Layer 3 of a small transformer language model trained on English Wikipedia (8 layers, counted from 0, width 64).
A neuron's activation on a vector x is ReLU(weights . x + bias), where the dot is the dot product.

Input weights of the MLP neurons that the questions are about. A number n stands for (n - 128) times 0.0068.
n1 (bias -0.026): 180, 167, 105, 83, 117, 148, 148, 101, 127, 151, 126, 155, 93, 141, 134, 73, 132, 133, 56, 108, 152, 143, 130, 109, 155, 172, 130, 169, 120, 156, 185, 131, 183, 82, 149, 102, 156, 99, 150, 99, 89, 146, 126, 168, 74, 144, 177, 78, 154, 127, 129, 139, 149, 117, 137, 127, 44, 111, 161, 90, 72, 91, 168, 143
n4 (bias -0.019): 88, 193, 172, 79, 142, 159, 94, 125, 184, 157, 146, 120, 153, 75, 73, 105, 149, 164, 161, 94, 105, 111, 188, 138, 133, 120, 143, 113, 157, 110, 110, 144, 118, 167, 144, 111, 144, 83, 128, 125, 139, 136, 137, 132, 46, 125, 115, 105, 108, 131, 141, 96, 93, 116, 179, 113, 124, 124, 160, 140, 153, 151, 138, 151
n15 (bias -0.021): 126, 129, 163, 137, 73, 77, 94, 124, 110, 150, 73, 161, 119, 115, 124, 110, 101, 155, 168, 90, 176, 133, 152, 148, 137, 130, 90, 106, 127, 104, 182, 165, 132, 95, 101, 143, 143, 132, 157, 138, 73, 83, 99, 127, 73, 142, 142, 125, 132, 167, 181, 108, 117, 136, 164, 135, 151, 137, 153, 123, 103, 179, 138, 103
n17 (bias -0.036): 105, 148, 155, 125, 113, 132, 141, 151, 149, 103, 117, 117, 124, 106, 120, 158, 120, 132, 112, 124, 105, 105, 102, 138, 129, 86, 72, 112, 114, 159, 138, 101, 108, 170, 165, 122, 130, 90, 125, 177, 111, 147, 145, 166, 116, 138, 134, 134, 143, 148, 139, 144, 91, 148, 150, 135, 83, 161, 143, 128, 154, 107, 118, 161
n24 (bias -0.020): 169, 144, 140, 66, 138, 95, 140, 126, 103, 114, 91, 71, 104, 154, 81, 129, 124, 101, 138, 149, 163, 131, 144, 124, 94, 160, 137, 150, 175, 172, 108, 103, 124, 156, 165, 118, 111, 186, 121, 151, 151, 121, 146, 163, 122, 123, 130, 103, 83, 121, 166, 135, 121, 99, 117, 107, 88, 163, 139, 127, 124, 111, 125, 92
n35 (bias -0.020): 130, 108, 150, 135, 118, 135, 125, 124, 163, 156, 139, 133, 122, 90, 200, 127, 134, 111, 186, 137, 124, 103, 161, 118, 148, 94, 152, 99, 130, 109, 157, 141, 104, 90, 146, 138, 103, 75, 103, 125, 126, 98, 191, 114, 147, 127, 144, 148, 128, 153, 133, 128, 167, 127, 155, 116, 158, 133, 138, 74, 113, 93, 86, 135
n39 (bias -0.017): 122, 126, 149, 101, 151, 133, 123, 85, 154, 107, 125, 80, 130, 134, 90, 141, 167, 110, 113, 93, 150, 173, 154, 136, 118, 114, 152, 139, 131, 140, 121, 109, 164, 151, 160, 120, 65, 114, 174, 110, 155, 165, 177, 94, 134, 127, 125, 124, 130, 103, 124, 83, 140, 157, 111, 141, 147, 105, 120, 135, 123, 102, 140, 97
n49 (bias -0.031): 109, 112, 82, 75, 139, 145, 123, 149, 92, 88, 97, 150, 102, 121, 116, 143, 152, 91, 99, 138, 126, 132, 141, 140, 134, 156, 121, 152, 119, 134, 115, 135, 156, 139, 135, 151, 126, 155, 117, 90, 123, 121, 140, 107, 113, 104, 138, 134, 153, 151, 180, 113, 149, 116, 126, 155, 155, 207, 100, 133, 125, 160, 118, 139
n68 (bias -0.026): 88, 119, 128, 119, 117, 108, 123, 102, 151, 216, 68, 163, 125, 142, 71, 102, 168, 150, 84, 121, 114, 94, 159, 125, 142, 128, 93, 106, 140, 146, 151, 92, 150, 148, 145, 92, 134, 110, 128, 158, 114, 111, 162, 206, 163, 136, 97, 88, 121, 127, 131, 77, 132, 156, 123, 119, 142, 129, 116, 85, 148, 160, 119, 136
n76 (bias -0.031): 128, 104, 170, 136, 132, 184, 123, 114, 115, 157, 119, 168, 103, 65, 108, 149, 99, 105, 101, 114, 153, 94, 119, 157, 249, 151, 85, 115, 135, 132, 74, 130, 173, 135, 121, 152, 140, 94, 94, 104, 136, 156, 138, 80, 123, 68, 161, 125, 118, 152, 166, 136, 145, 117, 162, 130, 142, 129, 149, 135, 150, 104, 106, 140
n92 (bias -0.033): 146, 113, 130, 119, 155, 170, 168, 113, 161, 121, 119, 117, 115, 137, 82, 157, 186, 143, 160, 138, 130, 93, 139, 115, 169, 69, 123, 122, 158, 60, 144, 145, 55, 144, 135, 149, 110, 104, 88, 115, 151, 135, 93, 96, 118, 70, 123, 154, 81, 123, 150, 116, 108, 161, 146, 158, 104, 144, 122, 146, 116, 162, 161, 152
n107 (bias 0.001): 144, 105, 141, 134, 197, 104, 123, 151, 100, 149, 131, 90, 146, 111, 124, 124, 146, 72, 159, 104, 167, 168, 79, 106, 118, 103, 98, 87, 186, 177, 147, 93, 153, 154, 114, 124, 134, 127, 108, 156, 121, 136, 148, 118, 144, 121, 100, 148, 99, 130, 143, 178, 142, 126, 98, 145, 86, 111, 140, 160, 126, 114, 141, 151
n110 (bias -0.033): 125, 180, 144, 111, 90, 201, 147, 122, 142, 173, 108, 96, 130, 157, 113, 140, 139, 156, 109, 138, 96, 116, 87, 121, 129, 103, 131, 86, 111, 132, 131, 120, 144, 140, 138, 135, 112, 69, 102, 128, 197, 154, 184, 126, 112, 134, 113, 154, 104, 141, 100, 103, 84, 127, 162, 109, 125, 104, 177, 105, 128, 118, 142, 118
n120 (bias -0.015): 131, 124, 118, 104, 131, 88, 166, 122, 125, 163, 146, 122, 97, 161, 107, 118, 144, 99, 86, 112, 116, 79, 139, 139, 104, 118, 163, 143, 154, 166, 128, 124, 144, 132, 114, 108, 134, 138, 100, 106, 157, 138, 136, 107, 154, 108, 182, 131, 130, 138, 121, 142, 129, 74, 112, 143, 124, 129, 93, 139, 208, 116, 118, 114
n124 (bias -0.019): 126, 88, 161, 137, 124, 146, 174, 104, 158, 130, 117, 157, 91, 115, 95, 128, 144, 127, 102, 74, 128, 69, 131, 114, 108, 127, 179, 161, 149, 121, 94, 157, 112, 109, 129, 102, 124, 105, 178, 141, 137, 126, 119, 115, 92, 131, 113, 152, 134, 127, 171, 109, 94, 95, 184, 148, 131, 125, 113, 154, 168, 78, 121, 119
n130 (bias -0.032): 80, 155, 147, 160, 112, 190, 123, 148, 122, 124, 169, 134, 137, 147, 120, 152, 104, 129, 165, 83, 119, 167, 132, 132, 143, 102, 110, 81, 153, 87, 144, 98, 130, 174, 133, 132, 70, 71, 125, 127, 156, 162, 86, 82, 146, 173, 131, 165, 95, 150, 98, 142, 86, 170, 146, 121, 112, 101, 177, 104, 81, 122, 139, 122
n133 (bias -0.031): 124, 161, 98, 155, 114, 104, 186, 118, 147, 98, 139, 116, 104, 122, 141, 137, 163, 113, 158, 109, 183, 137, 126, 129, 126, 145, 160, 89, 145, 85, 159, 157, 159, 96, 116, 68, 118, 75, 101, 112, 137, 112, 136, 115, 126, 139, 143, 130, 158, 143, 134, 131, 134, 141, 144, 154, 136, 117, 126, 131, 110, 113, 72, 104
n136 (bias -0.030): 124, 121, 91, 110, 109, 99, 187, 125, 71, 162, 175, 120, 113, 120, 127, 119, 148, 150, 171, 131, 113, 129, 137, 138, 130, 165, 177, 144, 124, 154, 169, 127, 160, 110, 108, 122, 126, 85, 96, 133, 111, 147, 110, 115, 136, 167, 135, 111, 123, 110, 125, 178, 128, 117, 136, 73, 100, 140, 100, 171, 105, 104, 147, 66
n137 (bias -0.033): 115, 131, 92, 146, 83, 140, 171, 114, 120, 147, 138, 96, 126, 124, 117, 123, 120, 117, 92, 88, 169, 118, 129, 129, 103, 100, 132, 138, 127, 199, 114, 138, 119, 114, 150, 129, 113, 133, 188, 134, 129, 151, 190, 82, 92, 101, 136, 155, 135, 148, 165, 124, 161, 130, 135, 105, 140, 133, 91, 123, 102, 100, 170, 115
n165 (bias -0.035): 142, 85, 179, 157, 166, 146, 139, 50, 123, 81, 128, 138, 134, 130, 121, 118, 131, 193, 152, 131, 140, 147, 164, 85, 130, 165, 141, 119, 118, 138, 181, 138, 113, 165, 146, 111, 114, 78, 76, 121, 144, 150, 80, 84, 143, 140, 99, 130, 161, 137, 126, 104, 97, 134, 125, 77, 132, 103, 143, 158, 129, 121, 100, 158
n196 (bias -0.015): 148, 101, 142, 160, 99, 133, 116, 113, 121, 143, 99, 144, 154, 118, 79, 126, 155, 148, 151, 127, 147, 121, 113, 157, 132, 116, 96, 110, 124, 89, 129, 94, 135, 114, 125, 152, 132, 141, 72, 132, 103, 143, 123, 127, 127, 134, 110, 140, 122, 124, 138, 157, 160, 111, 120, 150, 112, 137, 110, 139, 114, 115, 118, 159
n206 (bias -0.021): 134, 160, 130, 80, 125, 174, 150, 149, 106, 168, 119, 128, 169, 153, 95, 81, 117, 129, 151, 127, 96, 99, 147, 129, 116, 134, 138, 131, 129, 106, 109, 131, 137, 130, 92, 146, 70, 123, 109, 140, 149, 135, 98, 152, 103, 119, 168, 180, 83, 114, 146, 132, 116, 90, 141, 157, 54, 170, 153, 136, 104, 114, 147, 116
n215 (bias -0.028): 113, 111, 115, 106, 94, 186, 112, 116, 113, 96, 95, 137, 114, 151, 121, 133, 115, 122, 108, 148, 84, 112, 170, 137, 123, 160, 113, 135, 104, 176, 141, 179, 148, 113, 164, 121, 120, 96, 177, 137, 150, 159, 157, 85, 82, 159, 144, 109, 147, 180, 78, 89, 138, 112, 135, 143, 123, 102, 141, 129, 144, 141, 111, 120
n238 (bias -0.033): 156, 97, 109, 139, 158, 83, 131, 122, 144, 135, 115, 127, 178, 92, 134, 118, 142, 129, 119, 142, 72, 145, 71, 164, 151, 64, 160, 109, 117, 96, 161, 97, 137, 176, 101, 131, 125, 151, 116, 115, 92, 146, 140, 124, 119, 150, 139, 167, 140, 168, 80, 123, 143, 135, 144, 153, 114, 116, 139, 122, 111, 160, 175, 138
n253 (bias -0.008): 170, 101, 137, 110, 123, 116, 129, 69, 151, 139, 163, 140, 63, 95, 93, 121, 130, 131, 124, 112, 162, 119, 106, 121, 150, 130, 141, 169, 177, 105, 73, 109, 121, 164, 144, 179, 108, 128, 134, 115, 105, 143, 89, 131, 135, 80, 157, 139, 128, 83, 127, 96, 120, 145, 159, 148, 107, 148, 150, 148, 139, 99, 148, 144
n259 (bias -0.029): 90, 148, 105, 165, 130, 156, 118, 164, 138, 128, 88, 186, 124, 145, 100, 185, 101, 128, 136, 104, 130, 135, 95, 100, 105, 117, 100, 152, 105, 162, 102, 99, 70, 141, 94, 157, 134, 122, 167, 96, 147, 166, 103, 71, 146, 160, 139, 151, 113, 173, 98, 132, 124, 173, 170, 164, 84, 134, 145, 130, 104, 109, 101, 152
n271 (bias -0.029): 166, 162, 187, 84, 129, 138, 164, 147, 95, 162, 141, 137, 96, 123, 160, 132, 116, 137, 143, 116, 154, 110, 126, 81, 129, 106, 132, 133, 86, 215, 146, 105, 123, 89, 89, 106, 162, 109, 131, 97, 133, 151, 156, 124, 135, 132, 96, 88, 87, 158, 111, 99, 142, 125, 109, 109, 153, 103, 155, 137, 138, 139, 124, 163
n300 (bias -0.034): 130, 123, 158, 114, 96, 176, 151, 173, 128, 129, 122, 151, 91, 128, 112, 121, 74, 126, 103, 74, 164, 121, 128, 133, 113, 121, 163, 93, 137, 137, 139, 123, 162, 146, 134, 150, 163, 105, 146, 122, 116, 114, 164, 109, 117, 134, 92, 105, 106, 138, 122, 138, 142, 120, 109, 118, 148, 126, 164, 143, 116, 131, 99, 175
n302 (bias -0.016): 151, 114, 136, 134, 156, 145, 145, 110, 155, 144, 96, 138, 133, 143, 120, 85, 186, 146, 122, 136, 146, 111, 97, 115, 138, 113, 123, 114, 146, 119, 103, 142, 138, 136, 121, 115, 143, 115, 155, 96, 86, 103, 148, 83, 147, 77, 159, 128, 127, 114, 83, 103, 111, 106, 141, 93, 157, 110, 155, 167, 75, 172, 194, 121
n303 (bias -0.003): 156, 128, 149, 100, 153, 202, 133, 122, 131, 142, 119, 144, 112, 171, 112, 100, 127, 134, 109, 64, 179, 92, 113, 126, 128, 133, 129, 183, 146, 96, 134, 92, 104, 92, 136, 106, 192, 121, 139, 99, 117, 127, 165, 151, 108, 116, 93, 127, 84, 130, 121, 130, 129, 104, 114, 148, 126, 164, 77, 154, 131, 136, 135, 154
n316 (bias -0.016): 130, 122, 127, 93, 131, 170, 74, 110, 145, 115, 137, 119, 124, 146, 101, 151, 126, 105, 96, 155, 157, 118, 172, 135, 117, 107, 139, 106, 130, 87, 125, 129, 189, 104, 109, 140, 116, 121, 140, 106, 107, 171, 121, 84, 83, 137, 135, 194, 89, 113, 193, 120, 125, 115, 118, 136, 170, 107, 146, 122, 177, 147, 112, 120

Each question shows a token from some text and the vector x that enters the MLP there. A number n stands for (n - 128) times 0.029.

".": 136, 104, 109, 151, 106, 145, 91, 121, 193, 138, 171, 139, 138, 198, 148, 193, 107, 88, 179, 78, 85, 180, 124, 120, 120, 160, 136, 151, 62, 141, 64, 179, 103, 191, 102, 100, 162, 100, 120, 150, 121, 107, 128, 164, 82, 149, 129, 107, 130, 79, 158, 102, 144, 116, 98, 139, 127, 109, 83, 84, 121, 104, 160, 122
Which neuron lights up most? n124

"tt": 134, 112, 150, 163, 102, 141, 116, 113, 165, 152, 138, 132, 151, 184, 140, 158, 91, 104, 193, 115, 68, 180, 138, 176, 89, 175, 126, 123, 78, 107, 83, 154, 135, 167, 94, 149, 168, 94, 110, 101, 95, 94, 85, 159, 120, 127, 150, 77, 126, 99, 199, 126, 108, 95, 101, 147, 182, 111, 71, 93, 116, 92, 139, 174
Which neuron lights up most? n15

"s": 132, 100, 114, 197, 109, 133, 127, 138, 179, 152, 137, 96, 145, 174, 134, 162, 115, 104, 148, 75, 78, 141, 125, 124, 117, 198, 127, 177, 77, 120, 82, 202, 96, 198, 80, 130, 161, 84, 121, 150, 114, 87, 126, 123, 78, 90, 141, 111, 127, 107, 169, 115, 139, 111, 91, 151, 188, 88, 112, 96, 126, 89, 145, 172
Which neuron lights up most? n124

" \"": 146, 138, 109, 168, 128, 111, 94, 149, 183, 138, 144, 96, 141, 203, 147, 181, 116, 77, 187, 127, 81, 135, 116, 131, 130, 164, 115, 128, 43, 136, 90, 175, 158, 199, 91, 111, 138, 96, 145, 161, 92, 81, 120, 177, 89, 114, 140, 87, 86, 86, 149, 167, 124, 130, 114, 129, 113, 76, 95, 135, 138, 112, 124, 148
Which neuron lights up most? n17

" earlier": 147, 125, 95, 163, 123, 125, 116, 113, 178, 176, 161, 112, 139, 205, 147, 162, 107, 94, 172, 92, 78, 173, 112, 133, 145, 192, 130, 147, 75, 115, 113, 151, 92, 188, 95, 134, 128, 56, 112, 131, 135, 84, 113, 147, 93, 83, 162, 99, 119, 89, 150, 127, 94, 125, 61, 148, 165, 110, 100, 125, 125, 103, 193, 142
Which neuron lights up most? n92

" in": 128, 122, 96, 171, 104, 181, 130, 134, 179, 171, 153, 131, 164, 185, 168, 148, 111, 61, 198, 110, 112, 148, 100, 133, 104, 174, 124, 138, 58, 154, 106, 143, 111, 179, 77, 128, 174, 89, 133, 158, 100, 102, 102, 136, 85, 96, 129, 84, 84, 102, 158, 126, 110, 108, 72, 131, 170, 75, 121, 120, 117, 138, 168, 137
The three highest activations, in order: n271, n302, n300

" by": 145, 149, 113, 165, 108, 157, 127, 139, 177, 179, 164, 126, 130, 182, 181, 165, 93, 63, 181, 101, 122, 152, 107, 134, 106, 174, 116, 135, 55, 148, 104, 143, 117, 195, 69, 141, 162, 72, 118, 136, 107, 129, 125, 136, 84, 88, 140, 75, 102, 113, 152, 123, 102, 137, 71, 139, 156, 78, 105, 101, 123, 123, 177, 115
The two highest activations, in order: n271, n130

" the": 151, 135, 81, 157, 126, 132, 102, 143, 155, 154, 156, 112, 146, 194, 144, 180, 110, 78, 168, 119, 98, 142, 97, 154, 133, 183, 124, 122, 53, 165, 90, 159, 114, 195, 92, 124, 161, 98, 137, 102, 113, 135, 145, 160, 59, 65, 154, 77, 95, 123, 151, 148, 120, 75, 95, 153, 144, 81, 94, 120, 140, 125, 151, 144
Which neuron lights up most? n120

" first": 164, 107, 92, 163, 130, 100, 113, 140, 179, 167, 143, 103, 153, 214, 136, 169, 117, 99, 186, 113, 73, 134, 115, 163, 130, 224, 147, 135, 61, 136, 103, 128, 114, 180, 89, 122, 140, 79, 136, 126, 125, 86, 126, 139, 102, 79, 150, 74, 110, 99, 127, 126, 85, 110, 85, 161, 166, 119, 97, 121, 119, 136, 148, 136
Which neuron lights up most? n302

" Board": 160, 92, 103, 162, 122, 96, 106, 134, 176, 150, 104, 83, 153, 219, 142, 158, 131, 120, 174, 143, 92, 161, 124, 173, 120, 199, 171, 153, 62, 121, 82, 158, 88, 188, 111, 140, 154, 103, 154, 128, 120, 102, 114, 140, 111, 109, 158, 90, 113, 103, 126, 107, 93, 136, 94, 151, 152, 105, 71, 96, 90, 76, 131, 150
The two highest activations, in order: n39, n259

" from": 156, 107, 141, 140, 111, 159, 107, 139, 183, 153, 170, 108, 148, 179, 136, 166, 110, 61, 193, 85, 97, 159, 104, 146, 137, 185, 118, 131, 70, 151, 104, 157, 124, 193, 78, 171, 164, 114, 113, 139, 102, 129, 126, 142, 84, 111, 106, 84, 94, 80, 138, 126, 109, 113, 83, 149, 140, 75, 89, 107, 100, 115, 195, 155
Which neuron lights up most? n107

"ti": 146, 115, 121, 143, 104, 101, 105, 118, 154, 126, 130, 125, 142, 182, 130, 164, 86, 111, 191, 108, 70, 153, 148, 147, 111, 189, 102, 155, 92, 110, 111, 177, 94, 188, 104, 109, 193, 105, 141, 138, 92, 98, 90, 105, 88, 98, 158, 67, 149, 84, 192, 136, 121, 113, 100, 149, 184, 89, 89, 108, 131, 126, 154, 186
Which neuron fires most, and how strongly? n15, at about 2.1

"cer": 167, 131, 123, 149, 102, 111, 107, 102, 129, 115, 167, 103, 138, 184, 143, 190, 98, 86, 158, 124, 51, 148, 124, 131, 115, 206, 149, 159, 51, 97, 106, 162, 94, 189, 107, 158, 170, 128, 97, 149, 107, 104, 105, 174, 108, 108, 154, 99, 120, 114, 180, 125, 105, 105, 85, 152, 171, 109, 74, 108, 115, 92, 143, 170
Which neuron lights up most? n49

"\"": 140, 124, 100, 185, 89, 121, 124, 126, 186, 135, 177, 122, 154, 188, 187, 153, 85, 47, 150, 114, 78, 165, 167, 104, 128, 157, 123, 154, 73, 118, 90, 199, 103, 178, 74, 124, 151, 81, 102, 137, 105, 82, 131, 163, 95, 107, 158, 128, 109, 108, 125, 123, 118, 138, 114, 133, 160, 93, 106, 111, 127, 89, 168, 157
The two highest activations, in order: n35, n130

" a": 160, 111, 104, 157, 119, 125, 110, 131, 172, 165, 155, 73, 137, 207, 140, 190, 87, 86, 151, 123, 58, 131, 87, 157, 121, 175, 125, 141, 62, 156, 116, 154, 129, 204, 104, 141, 160, 84, 117, 121, 142, 124, 160, 153, 99, 73, 159, 82, 103, 93, 162, 163, 117, 97, 86, 135, 129, 95, 97, 108, 128, 133, 129, 138
Which neuron lights up most? n120

" of": 142, 133, 113, 173, 98, 195, 122, 117, 171, 158, 132, 112, 134, 188, 149, 169, 127, 89, 189, 86, 117, 174, 133, 143, 114, 169, 119, 149, 76, 144, 113, 138, 110, 195, 75, 128, 153, 74, 125, 147, 114, 109, 116, 138, 72, 87, 131, 78, 115, 85, 163, 134, 127, 120, 74, 142, 160, 58, 73, 114, 122, 112, 157, 160
Which neuron fires most, and how strongly? n303, at about 1.1

"ue": 163, 119, 95, 142, 134, 139, 101, 91, 187, 143, 166, 118, 126, 188, 158, 159, 94, 92, 164, 109, 85, 154, 123, 142, 128, 191, 124, 142, 65, 128, 86, 153, 73, 202, 103, 113, 152, 89, 121, 164, 96, 108, 117, 131, 111, 97, 173, 66, 147, 73, 178, 123, 133, 109, 90, 144, 168, 101, 80, 123, 133, 103, 157, 153
Which neuron fires most, and how strongly? n253, at about 0.94

"nt": 153, 98, 131, 150, 113, 94, 117, 112, 158, 152, 145, 143, 153, 198, 164, 169, 81, 122, 135, 115, 72, 156, 122, 176, 123, 187, 128, 132, 59, 100, 135, 166, 142, 167, 84, 148, 153, 117, 131, 87, 92, 88, 127, 149, 107, 123, 175, 57, 119, 101, 182, 151, 114, 131, 82, 128, 198, 115, 70, 128, 95, 75, 126, 142
The three highest activations, in order: n15, n136, n1

" Co": 172, 101, 125, 178, 142, 107, 118, 145, 153, 131, 114, 123, 134, 205, 170, 175, 99, 85, 155, 175, 92, 150, 110, 153, 95, 186, 150, 146, 44, 119, 57, 153, 100, 194, 81, 162, 125, 114, 156, 135, 107, 102, 118, 137, 89, 121, 133, 70, 117, 115, 161, 142, 84, 134, 110, 150, 126, 106, 72, 131, 101, 103, 137, 166
Which neuron fires most, and how strongly? n259, at about 1.5

"sh": 162, 101, 156, 133, 132, 93, 76, 107, 147, 120, 146, 122, 174, 207, 150, 132, 135, 107, 181, 125, 108, 145, 125, 134, 130, 219, 108, 138, 43, 80, 113, 163, 122, 183, 89, 137, 181, 121, 107, 114, 118, 101, 117, 151, 105, 101, 157, 55, 123, 133, 159, 138, 128, 105, 133, 137, 184, 88, 84, 95, 98, 114, 133, 143
Which neuron fires most, and how strongly? n15, at about 1.7

"il": 190, 103, 131, 111, 138, 134, 106, 92, 145, 129, 157, 88, 143, 171, 131, 167, 110, 116, 176, 123, 73, 154, 125, 140, 132, 193, 133, 160, 73, 107, 94, 159, 110, 194, 123, 105, 184, 95, 98, 159, 122, 88, 114, 136, 68, 107, 137, 97, 116, 79, 201, 140, 88, 127, 110, 160, 194, 80, 115, 95, 117, 96, 149, 137
The three highest activations, in order: n4, n165, n316

" In": 143, 99, 99, 141, 141, 139, 113, 96, 179, 118, 133, 136, 148, 208, 167, 139, 136, 87, 177, 107, 97, 164, 96, 153, 122, 154, 107, 154, 54, 168, 112, 164, 120, 178, 85, 166, 161, 103, 144, 162, 123, 119, 129, 157, 70, 92, 143, 83, 91, 80, 168, 91, 140, 83, 111, 119, 151, 90, 78, 150, 118, 119, 177, 112
Which neuron fires most, and how strongly? n302, at about 1.2

" who": 153, 83, 105, 179, 115, 157, 99, 116, 180, 161, 153, 110, 141, 200, 151, 167, 75, 86, 163, 87, 122, 166, 116, 156, 149, 205, 100, 153, 75, 136, 88, 164, 106, 205, 93, 121, 128, 97, 135, 123, 126, 104, 128, 115, 80, 128, 178, 67, 159, 104, 126, 114, 123, 129, 96, 135, 143, 95, 87, 102, 124, 101, 156, 116
Which neuron lights up most? n215

" after": 148, 120, 82, 162, 138, 148, 90, 113, 182, 166, 164, 127, 148, 213, 188, 148, 114, 85, 180, 92, 96, 178, 105, 134, 115, 202, 101, 136, 85, 150, 104, 153, 105, 189, 107, 149, 146, 90, 113, 164, 89, 135, 119, 123, 96, 92, 145, 98, 89, 89, 147, 107, 132, 125, 71, 123, 126, 113, 80, 112, 103, 118, 168, 120
Which neuron lights up most? n107

",": 146, 113, 105, 143, 111, 173, 72, 116, 169, 138, 162, 119, 144, 193, 165, 183, 94, 68, 174, 84, 90, 181, 137, 128, 102, 180, 152, 164, 52, 133, 88, 175, 133, 181, 96, 133, 155, 94, 136, 122, 109, 130, 109, 172, 94, 106, 118, 118, 88, 108, 152, 115, 129, 107, 104, 154, 156, 79, 107, 80, 115, 114, 174, 119
Which neuron lights up most? n316

"iled": 138, 115, 144, 158, 95, 145, 132, 99, 178, 157, 173, 140, 138, 183, 131, 171, 82, 105, 164, 110, 65, 167, 127, 140, 163, 190, 121, 167, 47, 109, 108, 147, 107, 185, 71, 150, 154, 90, 126, 130, 114, 70, 99, 121, 109, 93, 147, 103, 126, 106, 179, 125, 95, 117, 70, 122, 175, 101, 86, 118, 135, 91, 168, 157
Which neuron fires most, and how strongly? n76, at about 1.3

"zed": 153, 131, 111, 156, 85, 172, 136, 110, 163, 144, 178, 129, 148, 160, 155, 146, 99, 91, 190, 99, 70, 146, 114, 144, 156, 213, 111, 169, 63, 130, 80, 115, 112, 188, 88, 146, 134, 92, 117, 114, 87, 93, 98, 100, 112, 82, 145, 105, 125, 98, 181, 130, 145, 116, 74, 158, 187, 91, 91, 111, 131, 106, 161, 160
Which neuron fires most, and how strongly? n76, at about 2.2

"ism": 139, 112, 128, 182, 84, 117, 108, 106, 131, 145, 129, 120, 130, 172, 142, 155, 101, 119, 160, 112, 89, 126, 141, 153, 137, 204, 120, 163, 57, 80, 93, 182, 90, 207, 114, 105, 178, 85, 128, 152, 108, 107, 120, 137, 81, 108, 132, 111, 134, 119, 186, 116, 108, 137, 92, 166, 201, 67, 92, 114, 126, 83, 144, 163
Which neuron lights up most? n15

" Gri": 146, 84, 154, 161, 158, 103, 89, 137, 164, 101, 119, 132, 169, 226, 142, 178, 102, 64, 168, 169, 82, 176, 124, 151, 101, 168, 122, 165, 58, 120, 79, 152, 94, 181, 98, 142, 126, 135, 122, 148, 114, 112, 108, 184, 110, 114, 146, 83, 130, 98, 163, 118, 114, 129, 96, 139, 119, 121, 83, 91, 101, 107, 146, 126
Which neuron lights up most? n24

" mechan": 151, 120, 116, 184, 137, 114, 103, 141, 105, 158, 153, 128, 100, 199, 143, 199, 99, 100, 156, 148, 106, 146, 138, 180, 123, 187, 117, 163, 65, 90, 97, 149, 69, 193, 111, 146, 140, 61, 139, 149, 118, 103, 102, 132, 113, 119, 119, 93, 123, 113, 159, 133, 101, 134, 42, 150, 182, 84, 100, 103, 107, 96, 136, 164
The three highest activations, in order: n130, n259, n165

"l": 157, 99, 161, 150, 115, 120, 125, 92, 137, 144, 162, 135, 153, 178, 135, 179, 94, 96, 159, 101, 62, 153, 118, 142, 139, 183, 127, 150, 35, 123, 81, 178, 113, 179, 85, 133, 173, 99, 121, 117, 119, 85, 127, 152, 91, 105, 156, 66, 132, 105, 177, 131, 127, 170, 86, 134, 155, 95, 95, 80, 109, 112, 167, 172
The three highest activations, in order: n76, n1, n15

"ora": 131, 139, 124, 147, 129, 103, 133, 113, 171, 121, 169, 122, 165, 216, 141, 151, 120, 94, 150, 150, 88, 162, 131, 150, 112, 181, 122, 117, 65, 104, 82, 103, 116, 162, 80, 137, 161, 70, 157, 116, 62, 130, 115, 155, 76, 76, 129, 107, 133, 106, 177, 135, 135, 116, 100, 163, 197, 82, 93, 109, 129, 111, 128, 189
Which neuron lights up most? n316

"mit": 143, 147, 109, 141, 85, 130, 96, 118, 155, 129, 178, 102, 170, 189, 145, 173, 96, 70, 164, 140, 79, 141, 114, 112, 138, 199, 137, 151, 42, 115, 114, 136, 86, 188, 83, 168, 180, 77, 133, 139, 83, 102, 106, 146, 118, 122, 151, 114, 131, 129, 174, 123, 124, 117, 49, 130, 177, 120, 92, 125, 106, 102, 137, 157
Which neuron lights up most? n49

"7": 193, 113, 108, 180, 92, 118, 90, 113, 200, 156, 179, 141, 188, 192, 160, 150, 105, 85, 168, 132, 96, 159, 115, 135, 120, 173, 110, 124, 64, 120, 88, 154, 86, 148, 65, 149, 128, 99, 114, 123, 145, 95, 121, 179, 95, 90, 137, 103, 111, 112, 147, 142, 137, 89, 102, 174, 160, 96, 119, 106, 104, 88, 133, 151
Which neuron lights up most? n35

"ultural": 144, 120, 121, 170, 124, 149, 112, 86, 145, 138, 161, 119, 120, 174, 136, 156, 143, 91, 183, 97, 73, 151, 155, 151, 129, 178, 130, 158, 48, 106, 89, 141, 83, 187, 101, 136, 157, 83, 120, 135, 130, 93, 111, 143, 91, 92, 155, 114, 108, 121, 180, 147, 118, 126, 77, 175, 208, 77, 78, 104, 110, 82, 165, 148
The two highest activations, in order: n92, n124

"ory": 165, 113, 106, 159, 135, 104, 92, 108, 173, 148, 140, 79, 159, 204, 143, 173, 131, 118, 167, 137, 83, 165, 126, 145, 111, 193, 137, 142, 32, 103, 91, 152, 97, 158, 119, 117, 166, 97, 129, 143, 79, 93, 136, 165, 77, 111, 168, 85, 114, 107, 143, 126, 129, 117, 101, 155, 158, 87, 79, 110, 134, 86, 145, 182
Which neuron fires most, and how strongly? n196, at about 0.17

"c": 164, 109, 123, 120, 118, 123, 113, 104, 154, 124, 147, 109, 133, 184, 161, 171, 133, 80, 175, 126, 50, 130, 140, 123, 120, 199, 122, 145, 82, 107, 82, 152, 113, 210, 85, 140, 199, 86, 128, 103, 123, 61, 132, 154, 88, 102, 160, 88, 143, 130, 164, 138, 143, 120, 96, 104, 179, 100, 95, 87, 121, 147, 132, 157
Which neuron fires most, and how strongly? n49, at about 1.2

" Native": 172, 130, 109, 177, 168, 103, 98, 127, 172, 164, 142, 127, 154, 191, 124, 155, 137, 98, 197, 121, 99, 164, 115, 137, 93, 184, 100, 148, 57, 115, 74, 137, 83, 192, 105, 116, 145, 104, 122, 115, 140, 86, 131, 147, 103, 103, 143, 95, 114, 122, 135, 144, 120, 121, 56, 163, 152, 53, 76, 120, 126, 91, 180, 154
Which neuron fires most, and how strongly? n107, at about 0.98

"iration": 159, 126, 98, 200, 118, 102, 135, 128, 160, 158, 159, 116, 134, 176, 127, 166, 111, 111, 144, 124, 88, 126, 151, 128, 139, 211, 129, 169, 55, 114, 54, 159, 81, 199, 98, 122, 154, 95, 126, 149, 103, 92, 114, 141, 108, 106, 140, 128, 123, 83, 170, 154, 97, 119, 69, 126, 188, 87, 69, 116, 136, 80, 148, 152
Which neuron lights up most? n124